Layer 2 of a small transformer language model trained on English Wikipedia (11 layers, counted from 0, width 64).
A neuron adds its activation times its output weights to the MLP's output. To switch it off is to set its activation to zero at one token and run the rest of the model.
A neuron's activation on a vector x is SiLU(gate . x) times (in . x), where the dot is the dot product.

Input weights of the MLP neurons that the questions are about. A number n stands for (n - 500) times 0.00095.
n17 gate: 533,497,429,466,444,402,677,727,337,590,471,526,274,575,369,605,507,530,547,708,462,364,377,700,312,490,318,556,613,584,557,456,671,564,645,550,369,492,574,386,455,491,153,336,575,321,684,431,566,588,459,691,689,386,524,420,536,529,618,708,663,370,701,319
n32 gate: 451,718,415,615,639,475,602,543,424,382,456,324,358,291,410,383,597,711,384,293,423,435,499,544,506,483,697,292,440,427,423,649,225,557,573,567,494,624,537,497,391,663,425,430,308,459,952,440,623,337,307,624,329,653,491,640,814,655,352,580,412,509,425,354
n43 gate: 429,670,886,723,650,581,541,477,827,601,429,571,635,456,231,823,326,302,418,553,496,708,404,314,403,323,516,358,203,705,689,385,641,578,436,578,425,609,640,432,552,370,430,400,349,565,664,854,618,696,555,436,811,485,643,653,391,680,446,295,492,448,457,644
n44 gate: 735,567,635,629,517,510,274,353,677,565,540,582,710,572,324,427,188,691,528,432,384,474,607,768,348,373,314,367,254,528,479,588,287,368,700,531,390,629,465,468,588,515,425,542,415,429,773,478,440,785,374,427,713,440,570,442,300,672,251,575,451,316,477,522
n78 gate: 676,346,604,475,387,525,437,806,323,544,399,336,567,597,633,469,625,371,557,351,601,392,520,379,493,484,473,367,529,799,353,382,461,380,481,468,366,488,630,373,570,174,549,384,494,456,496,784,660,700,263,440,857,430,824,427,456,419,551,374,486,497,377,288
n89 gate: 421,416,630,658,590,642,403,594,361,619,551,541,610,467,603,470,313,427,178,461,728,303,257,619,360,391,502,25,422,531,594,416,612,235,371,689,761,336,673,458,547,298,345,538,481,459,503,312,702,501,564,258,705,454,329,767,835,621,510,363,494,455,580,561
n93 gate: 477,623,595,489,703,495,438,583,499,362,639,585,579,559,790,577,479,637,283,714,548,559,464,587,352,241,135,730,430,739,760,788,249,534,696,872,382,580,609,325,610,584,457,466,474,675,368,556,404,501,550,284,216,618,477,593,286,306,507,485,194,467,209,488
n120 gate: 364,590,463,517,442,487,527,257,530,543,810,475,540,747,688,648,420,559,523,584,500,728,599,444,493,462,572,506,495,564,441,667,394,340,665,673,498,633,417,471,646,379,467,561,353,646,355,570,768,389,405,630,538,573,585,651,468,757,476,604,503,459,250,595
n130 gate: 198,682,437,467,351,443,400,510,374,385,482,502,295,365,400,486,356,557,526,462,370,511,423,359,456,338,799,652,701,615,341,678,363,576,502,582,466,515,417,438,348,487,455,590,313,556,525,647,505,648,698,523,540,303,500,403,568,431,733,479,615,614,549,668
n171 gate: 391,362,725,536,785,503,452,565,646,272,651,443,545,306,388,364,540,558,455,327,548,599,767,620,630,506,767,644,714,734,593,758,393,309,415,678,618,423,475,526,487,841,442,464,651,503,512,453,408,651,438,408,560,150,568,371,499,347,536,655,429,633,605,761
n17 in: 505,592,548,335,480,78,505,589,316,383,518,424,431,470,390,561,465,598,468,553,612,445,251,456,250,456,593,356,451,682,584,563,439,558,741,708,646,454,474,262,623,469,629,423,644,737,613,490,612,464,543,568,540,291,498,502,491,659,451,490,455,656,850,606
n32 in: 640,406,310,470,622,444,632,520,258,357,433,482,277,308,371,383,617,563,461,207,353,566,550,473,589,424,450,443,487,351,399,696,617,584,405,303,628,613,350,467,342,627,758,554,332,336,680,709,356,678,495,403,487,637,649,425,619,426,553,589,321,582,619,511
n43 in: 555,712,666,683,493,461,674,349,679,587,451,776,688,741,466,619,474,248,646,486,689,139,254,427,518,411,524,633,342,699,595,334,552,770,358,417,482,692,645,486,283,326,540,330,414,621,350,643,755,690,388,369,663,601,710,286,395,722,543,411,537,543,511,402
n44 in: 559,663,371,577,355,461,500,581,504,498,330,530,604,450,387,574,321,688,618,553,283,87,518,689,89,513,217,465,542,350,512,512,472,575,603,282,611,556,545,612,643,162,328,481,611,477,651,386,565,590,522,664,665,427,726,368,270,678,437,723,566,455,312,386
n78 in: 682,590,426,382,547,359,753,852,387,568,403,717,249,579,600,235,444,520,706,688,522,652,718,550,397,263,544,728,502,590,595,471,525,280,644,395,491,402,541,495,296,359,699,403,607,484,692,279,427,336,517,529,581,380,514,454,453,377,597,450,410,416,318,267
n89 in: 386,477,576,417,534,583,592,630,491,698,835,838,449,193,425,623,656,628,423,662,271,478,451,622,566,505,645,487,535,237,700,671,667,717,668,611,588,399,367,492,419,536,556,162,311,457,681,279,511,501,542,566,401,535,536,457,455,738,627,448,661,426,115,461
n93 in: 574,477,601,391,241,468,342,739,515,550,491,660,625,580,596,636,544,673,255,768,632,514,506,640,447,769,462,781,404,753,519,795,254,534,457,636,374,697,729,516,545,636,611,360,693,740,357,485,326,656,525,404,313,632,638,703,592,400,289,639,434,509,424,317
n120 in: 568,333,612,276,429,417,355,411,623,192,525,494,414,467,489,506,472,380,589,371,381,518,440,540,728,407,320,468,570,406,593,419,736,459,559,244,386,629,587,544,415,678,509,490,310,524,545,406,534,642,476,408,626,574,349,372,315,361,450,237,511,634,594,711
n130 in: 562,453,695,551,534,461,486,456,594,548,527,416,496,707,458,569,784,316,293,349,522,364,603,696,404,709,217,520,392,517,433,351,391,664,369,407,578,627,510,498,877,391,451,459,589,472,603,517,454,365,353,410,602,694,717,426,653,417,520,666,450,666,463,503
n171 in: 497,414,401,645,657,425,398,378,814,459,726,723,370,304,561,37,360,494,652,419,558,426,324,666,659,670,758,626,401,460,563,442,591,299,201,573,678,341,335,686,690,330,316,597,342,671,515,226,537,445,258,488,529,395,665,377,376,425,374,821,484,630,599,517

Output weights of the MLP neurons that the questions are about. A number n stands for (n - 500) times 0.0012.
n17: 469,452,439,374,477,357,505,634,384,532,614,377,452,511,516,525,437,635,512,640,587,355,349,459,229,516,514,385,480,686,621,537,496,661,558,501,519,480,431,409,564,382,568,448,566,669,511,434,610,408,490,647,603,451,544,535,378,562,505,511,397,460,627,472
n32: 514,258,371,402,469,534,582,595,386,535,338,484,511,545,440,179,516,598,544,640,357,722,312,356,523,514,367,439,457,539,576,534,499,617,570,465,503,478,360,393,471,564,600,549,533,382,503,495,430,676,388,318,491,533,505,455,585,491,547,492,486,579,510,580
n43: 302,853,421,533,498,578,452,456,542,532,562,519,617,567,462,731,312,482,562,553,419,381,311,348,644,576,450,390,455,573,674,427,520,902,438,329,495,597,537,486,439,343,524,438,433,503,446,553,600,588,530,454,514,519,539,437,507,514,523,419,528,515,486,425
n44: 561,638,331,637,536,446,380,319,568,599,562,542,461,624,361,113,226,583,608,401,388,510,688,597,475,522,428,509,404,529,521,490,396,482,674,535,448,535,578,342,497,350,463,509,313,547,722,526,499,573,372,501,552,594,605,492,434,487,284,518,428,407,596,450
n78: 653,404,579,549,408,513,623,678,527,504,571,417,431,493,602,40,483,439,519,444,609,539,724,518,503,401,505,539,409,530,474,407,558,369,516,572,588,413,529,481,496,498,548,362,372,321,563,535,593,537,336,370,739,197,473,422,496,420,473,316,500,423,404,429
n89: 352,449,757,435,579,571,656,488,411,684,726,573,420,525,518,852,412,433,501,383,645,466,523,494,491,665,436,543,363,537,743,566,668,506,422,577,622,442,623,472,561,512,399,323,427,553,574,460,548,487,580,511,539,513,615,386,607,569,525,403,510,380,431,439
n93: 412,211,310,507,520,464,520,420,383,489,403,511,470,441,399,107,419,548,433,461,507,450,483,524,493,538,494,354,528,356,548,375,510,509,378,366,570,480,609,499,493,343,532,534,250,472,567,455,581,522,594,505,625,491,360,603,439,602,554,523,444,526,393,563
n120: 582,426,860,397,725,481,540,514,433,491,397,476,477,456,458,530,506,504,516,448,600,493,367,508,599,598,519,506,495,605,609,400,487,673,713,512,517,472,539,522,453,571,496,397,560,423,616,533,336,579,578,366,458,303,547,438,642,391,548,444,528,482,542,344
n130: 554,650,560,423,522,464,502,524,541,531,497,453,607,663,607,716,494,509,405,573,426,685,362,562,614,452,427,305,592,499,562,498,695,421,419,350,429,679,523,529,430,532,513,478,384,567,516,677,643,582,333,412,397,507,422,478,550,389,555,546,587,620,564,419
n171: 566,840,286,481,330,600,477,452,385,655,291,452,536,583,439,812,593,528,430,558,533,363,580,494,570,430,261,493,455,490,596,507,439,631,532,369,447,441,578,498,350,538,599,557,508,360,446,529,520,473,587,596,503,651,413,486,542,511,481,413,589,421,437,317

Each question names a token from some text and the token that comes next. It shows the vector x that enters the MLP there. A number n stands for (n - 500) times 0.0028.

Then comes g, the gradient of the next token's log-probability with respect to the MLP's output, scaled to length 1. A neuron's effect is roughly proportional to its activation times (output weights . g). A number n stands for (n - 500) times 0.00097.

"on ", then "T"
x: 598,401,390,394,540,596,371,452,514,359,547,520,455,487,387,176,523,354,526,431,528,453,500,612,693,754,412,268,462,545,495,542,618,547,589,422,511,533,445,562,537,352,366,668,499,379,362,571,463,416,449,492,498,490,410,587,623,380,546,492,411,464,592,518
g: 377,486,585,533,485,621,430,396,374,560,514,613,697,655,678,488,706,346,393,661,580,498,397,582,292,492,639,397,424,451,354,504,134,659,670,524,536,611,599,537,429,550,658,458,610,473,363,837,158,347,479,525,426,592,483,473,362,387,625,402,690,582,533,459
Switching off which neuron hurts the next token most? n89

"Wol", then "ves"
x: 587,627,387,636,373,486,478,557,445,590,290,563,415,509,547,405,621,536,557,491,472,425,501,541,332,319,573,562,649,556,620,558,518,728,657,510,604,473,763,332,440,482,326,485,503,611,717,641,445,682,373,606,632,490,595,614,412,461,494,587,557,292,586,381
g: 542,493,613,591,455,533,464,491,563,743,472,445,449,637,287,444,482,462,517,473,209,423,533,171,336,466,609,350,470,861,616,496,536,504,568,438,514,644,386,360,372,322,439,682,484,602,462,498,638,453,209,207,592,376,560,335,575,518,371,320,492,611,579,419
Switching off which neuron hurts the next token most? n44

"fin", then "als "
x: 575,646,266,490,420,410,558,543,422,354,490,673,343,469,515,489,425,536,590,631,555,251,400,524,414,382,587,636,567,468,578,522,373,432,526,521,344,491,536,370,379,464,438,590,371,492,703,251,387,445,514,471,474,475,381,501,592,529,534,490,422,547,501,301
g: 543,502,455,441,581,774,432,669,289,423,510,876,600,418,465,577,475,505,615,414,503,544,486,739,554,464,245,601,805,531,581,329,499,587,444,670,540,371,714,509,643,495,507,580,642,496,556,619,564,273,592,643,503,728,352,415,456,261,387,578,357,469,548,496
Switching off which neuron hurts the next token most? n78

"in", then "as"
x: 411,706,420,561,396,480,409,471,378,569,441,334,536,409,496,425,487,597,570,538,627,458,671,401,387,520,737,392,437,452,395,511,678,540,575,555,417,406,600,451,533,463,469,397,676,630,487,407,523,373,441,523,445,564,500,558,528,388,454,526,518,391,399,406
g: 498,572,492,393,730,456,637,613,499,681,532,426,560,470,569,481,240,379,402,471,374,351,684,703,450,697,256,506,552,387,340,562,430,512,524,430,649,490,612,391,681,488,459,695,283,688,465,505,632,394,361,410,516,327,551,405,619,274,315,260,726,680,591,514
Switching off which neuron hurts the next token most? n32

"b", then "al"
x: 288,612,327,431,504,510,550,698,506,498,461,582,589,589,427,596,484,405,579,631,581,530,376,571,358,719,326,723,461,479,640,410,731,546,479,528,509,407,516,401,544,500,602,505,379,366,469,389,199,562,342,338,549,626,370,468,368,508,549,459,603,456,401,530
g: 565,502,554,700,488,503,620,424,297,487,396,975,347,540,557,465,566,458,726,356,656,565,473,573,718,547,558,553,792,360,621,513,438,495,612,683,437,553,645,681,612,499,489,492,615,478,579,553,517,374,596,504,559,302,586,396,473,356,580,597,698,478,290,284
Switching off which neuron hurts the next token most? n17

"acqu", then "es "
x: 584,633,289,633,630,381,666,431,398,528,676,517,491,445,480,616,660,514,362,450,523,511,445,419,366,475,503,711,403,493,566,533,664,470,504,477,346,428,609,556,492,531,643,509,692,558,558,468,393,307,651,624,507,418,568,398,385,489,432,296,528,534,514,352
g: 549,549,545,449,409,652,641,724,313,459,300,348,421,716,464,476,589,645,568,538,364,549,380,456,518,706,325,702,407,534,484,466,448,416,321,549,453,520,624,239,583,312,403,531,582,744,498,521,529,860,440,544,645,260,458,413,480,453,584,356,652,355,376,313
Which neuron, switched off, raises the next token's probability most? n78

"bur", then "y "
x: 626,658,377,495,274,524,689,591,421,576,398,464,462,748,556,554,284,409,367,584,427,414,564,435,323,337,472,413,458,412,666,476,635,609,541,609,494,385,403,427,420,428,541,492,720,492,531,349,502,436,491,597,656,521,492,481,530,614,566,681,526,398,471,688
g: 466,423,474,640,190,507,314,348,324,698,332,478,560,593,254,525,384,442,476,469,427,495,199,432,562,480,397,459,512,627,540,390,689,486,432,500,523,377,514,668,234,540,367,223,431,318,460,354,520,699,709,311,458,609,584,522,453,310,499,518,573,324,566,389
Which neuron, switched off, raises the next token's probability most? n17

"posed ", then "by "
x: 421,395,303,437,643,534,415,496,493,579,484,444,443,572,412,339,298,434,567,441,290,526,495,441,599,229,579,422,690,541,511,425,436,539,444,417,586,555,523,570,513,332,380,739,232,685,569,645,675,449,447,383,488,561,580,506,576,482,486,309,461,614,558,392
g: 477,484,373,577,570,396,675,569,588,318,578,521,388,452,647,519,375,353,402,480,437,428,294,468,597,577,478,615,633,459,245,830,426,578,605,529,319,651,299,513,521,606,612,708,299,469,586,395,495,521,739,617,357,647,362,378,433,448,641,373,797,499,738,530
Switching off which neuron hurts the next token most? n89

"A", then "A "
x: 439,655,474,555,367,448,522,502,550,571,728,467,520,476,460,600,587,563,387,406,478,574,289,402,483,382,773,391,505,604,476,443,423,745,522,378,427,691,564,492,515,380,519,480,585,580,432,533,544,598,386,589,547,712,816,476,553,536,468,645,705,430,516,498
g: 529,561,416,631,734,576,427,425,461,570,495,582,577,589,433,561,670,405,486,487,490,557,559,222,630,619,509,473,684,439,492,612,395,445,149,469,337,601,613,492,759,317,379,465,369,645,549,382,366,748,394,416,649,560,555,392,371,611,502,323,722,764,599,689
Switching off which neuron hurts the next token most? n43

"Con", then "n "
x: 626,693,457,686,284,645,613,529,479,615,619,462,459,531,512,448,381,544,389,428,668,510,474,523,371,399,534,473,394,412,596,526,515,726,590,609,448,519,699,532,345,412,488,652,511,492,406,496,542,447,541,562,646,546,598,521,414,474,452,579,600,520,403,410
g: 679,503,472,488,315,477,664,262,677,493,432,361,381,566,459,476,404,409,458,554,313,366,643,381,365,617,556,513,601,512,177,252,517,637,383,502,485,644,455,415,461,339,427,239,465,502,349,669,323,623,363,628,352,510,472,228,633,497,696,584,274,501,570,518
Switching off which neuron hurts the next token most? n43

"2", then "."
x: 593,522,437,475,502,442,420,268,465,305,364,478,576,519,576,812,490,460,548,281,524,174,459,356,643,454,742,249,478,361,485,428,681,480,450,368,683,538,563,444,515,317,503,541,600,528,320,522,564,574,568,444,488,490,730,473,412,462,553,453,604,482,562,453
g: 384,449,359,578,695,502,521,534,496,467,453,301,359,397,694,479,451,394,323,556,568,556,491,685,335,341,362,386,131,429,495,578,498,548,620,404,372,440,530,445,524,282,438,399,392,442,621,748,420,460,737,421,530,649,709,406,215,472,538,686,356,504,294,368
Switching off which neuron hurts the next token most? n93

"in ", then "187"
x: 672,472,347,469,554,399,503,509,567,550,601,238,448,284,529,199,297,434,346,460,553,390,376,629,641,689,528,483,380,652,498,490,520,648,474,373,494,490,517,551,522,506,469,472,499,515,337,452,426,552,248,507,407,585,324,565,507,291,628,571,476,516,526,649
g: 704,476,379,525,302,278,387,375,498,632,401,422,825,501,425,550,746,545,514,797,521,468,480,641,409,641,619,680,286,377,617,567,474,499,272,550,674,347,445,443,429,580,702,381,436,563,587,541,416,391,554,353,561,726,691,367,436,484,551,514,441,712,409,487
Switching off which neuron hurts the next token most? n171

"\n\n", then "He "
x: 653,483,331,341,601,613,315,274,667,704,504,419,645,485,703,374,383,613,576,401,709,541,247,401,496,649,579,509,601,536,595,459,444,487,409,453,759,565,366,559,462,449,705,385,577,414,334,473,613,467,492,438,477,558,530,460,520,456,414,413,444,535,665,236
g: 659,527,417,587,486,498,547,528,346,207,592,556,668,385,309,524,630,474,626,540,475,529,428,349,615,550,454,689,428,454,528,413,315,498,241,682,641,596,632,736,339,688,425,620,679,627,478,515,274,525,284,518,392,695,436,434,498,586,489,407,374,506,852,583
Switching off which neuron hurts the next token most? n89

"designed ", then "in "
x: 421,430,333,489,476,494,322,398,531,647,587,248,444,581,362,320,258,454,499,488,431,479,425,552,504,227,620,461,738,411,467,558,449,620,544,511,574,334,360,570,509,296,412,715,281,569,659,639,402,390,503,592,527,660,470,498,530,358,759,473,475,690,507,545
g: 501,423,461,516,632,449,552,625,357,456,331,547,448,479,158,459,433,603,237,558,345,575,672,435,668,770,331,469,740,570,412,633,506,404,464,486,372,542,560,619,639,590,628,399,616,497,830,472,552,604,394,176,544,517,455,415,305,736,578,507,504,445,473,561
Switching off which neuron hurts the next token most? n93

"al ", then "bel"
x: 428,328,352,572,493,547,661,342,490,558,574,550,600,511,430,180,450,519,572,453,487,451,652,563,601,483,544,499,496,405,456,448,499,582,445,522,443,491,341,493,503,530,564,589,504,495,538,462,542,531,545,454,601,562,521,537,516,425,554,687,454,586,620,457
g: 582,558,305,486,318,508,538,397,547,762,431,335,468,555,556,484,563,499,530,536,463,356,302,465,408,515,388,526,461,675,728,662,597,751,505,388,572,523,540,390,619,529,522,526,489,571,310,529,681,446,700,275,734,751,288,429,447,663,263,776,698,510,488,526
Switching off which neuron hurts the next token most? n171

"began ", then "to "
x: 550,476,336,548,480,498,313,507,618,550,482,483,465,485,346,261,303,566,481,511,292,410,543,554,608,679,486,400,640,559,616,482,550,392,552,404,330,524,694,589,408,227,331,745,335,695,624,635,536,352,396,453,416,499,409,512,465,401,507,519,622,490,468,579
g: 425,465,460,276,387,576,401,382,429,746,456,327,618,607,385,535,653,533,677,501,429,429,638,599,612,280,717,514,396,505,733,502,389,395,455,597,682,386,518,425,389,425,470,549,541,454,583,726,530,494,444,287,869,452,582,370,592,746,553,411,509,704,571,280
Switching off which neuron hurts the next token most? n44

"construction ", then "work "
x: 508,358,291,624,543,557,601,513,460,566,427,726,654,539,356,258,305,444,507,367,477,484,467,504,438,631,482,369,458,506,484,505,421,443,414,503,590,496,443,529,506,464,466,707,372,481,724,449,512,424,583,546,533,490,415,403,462,409,405,557,425,570,657,473
g: 524,524,345,656,652,550,322,340,495,333,474,467,492,336,694,398,519,551,668,403,425,651,567,355,605,526,433,616,767,476,620,540,548,553,553,538,467,539,328,750,385,522,587,691,369,600,517,368,171,248,510,635,237,548,509,511,294,562,775,509,419,551,489,379
Switching off which neuron hurts the next token most? n89

"be ", then "the "
x: 480,342,348,523,458,480,523,525,601,490,363,555,347,344,417,347,419,366,419,407,457,502,411,367,554,524,348,442,457,461,538,592,633,589,357,465,341,401,267,624,570,468,448,434,408,411,382,469,631,353,463,487,544,568,467,508,475,436,366,433,753,388,433,721
g: 578,471,424,531,622,331,125,609,649,451,739,581,383,605,543,381,651,456,443,464,607,242,259,585,752,388,422,409,403,485,371,462,496,578,542,307,801,571,640,725,396,365,704,451,466,544,466,432,293,543,502,581,520,666,554,660,616,511,472,430,410,553,548,491
Switching off which neuron hurts the next token most? n93

"was ", then "also "
x: 433,364,465,465,471,443,449,638,500,578,212,738,328,256,540,411,348,429,540,429,519,352,318,329,612,614,388,561,524,268,621,565,569,459,508,591,322,488,206,531,480,473,479,441,387,462,451,565,772,263,352,382,520,605,520,480,426,395,350,447,544,447,444,637
g: 548,578,401,645,488,428,346,524,381,608,376,760,184,530,558,496,664,654,553,595,348,331,337,488,472,577,390,550,426,577,560,313,605,401,532,360,695,310,366,597,269,310,327,469,473,595,545,259,376,563,497,428,729,613,494,347,420,404,604,523,513,769,391,397
Which neuron, switched off, raises the next token's probability most? n171

"ran", then "ite "
x: 518,678,327,553,447,568,480,542,479,608,521,427,417,619,653,617,491,624,526,550,575,431,479,480,280,304,527,529,374,512,554,488,506,555,509,547,622,338,308,421,420,399,497,478,500,447,620,563,495,369,295,519,372,578,688,482,490,485,412,534,313,466,421,558
g: 524,539,451,517,702,212,465,641,418,587,478,501,426,662,299,454,755,546,364,632,385,261,518,482,421,640,439,597,522,330,709,630,502,518,634,548,400,571,438,666,589,511,401,441,641,563,319,373,307,436,390,583,656,338,470,598,821,383,359,682,394,327,480,666
Which neuron, switched off, raises the next token's probability most? n120

"the ", then "contr"
x: 484,421,383,525,518,509,615,186,494,376,511,639,449,525,381,183,448,508,688,551,446,475,467,544,590,549,559,589,283,371,462,520,414,583,841,552,580,485,301,433,522,488,578,352,428,543,453,457,572,402,403,457,543,526,670,450,327,435,417,705,432,626,450,345
g: 509,482,677,548,749,638,472,510,654,596,518,701,671,539,639,494,345,608,673,562,430,614,517,614,607,618,761,458,551,408,499,599,671,286,368,462,510,608,659,425,449,300,486,697,500,317,331,765,527,262,387,493,238,496,496,447,463,550,384,396,517,483,685,727
Switching off which neuron hurts the next token most? n171

"h", then "ost "
x: 305,642,430,643,558,450,705,663,528,412,514,378,668,621,557,532,601,530,519,577,680,438,606,343,330,616,382,703,474,389,581,536,664,609,431,467,533,493,308,633,498,309,590,682,356,563,293,495,470,494,463,552,445,487,489,662,404,392,494,422,670,329,477,547
g: 664,393,487,644,557,321,424,738,775,484,370,522,555,370,566,509,611,487,352,393,563,602,475,734,602,424,659,716,408,519,456,613,495,443,709,456,724,562,292,729,557,496,460,306,585,468,463,453,234,447,527,504,231,540,535,397,424,282,499,518,361,358,704,387
Which neuron, switched off, raises the next token's probability most? n120

"side ", then "Bern"
x: 504,381,361,457,438,559,502,412,425,531,603,588,483,622,485,126,359,463,426,370,581,447,498,548,545,510,415,353,423,538,337,374,427,551,493,468,452,411,533,616,510,377,542,576,552,543,556,532,597,615,560,593,538,509,383,493,527,399,483,507,466,570,627,517
g: 716,621,469,474,646,512,319,311,473,488,528,500,353,481,744,530,494,320,230,481,394,406,220,387,366,473,619,695,382,585,527,511,487,429,526,593,515,537,523,812,457,689,378,521,449,669,387,765,346,444,543,337,447,590,480,638,441,350,541,196,637,437,427,534
Which neuron, switched off, raises the next token's probability most? n93

"the ", then "S"
x: 486,420,412,444,533,518,648,330,478,412,520,523,315,537,415,246,346,567,711,558,411,485,425,459,656,372,599,596,379,385,561,466,514,470,815,452,500,497,328,449,540,477,534,351,346,584,318,509,632,352,374,353,607,604,722,512,305,467,450,580,362,509,433,243
g: 496,449,514,493,389,267,360,334,422,501,515,489,619,426,449,358,605,609,387,507,762,378,215,469,417,438,341,437,375,386,590,448,171,656,426,396,429,467,611,420,422,670,752,461,281,562,456,643,574,597,735,447,377,572,586,539,640,458,611,265,780,493,471,507
Which neuron, switched off, raises the next token's probability most? n171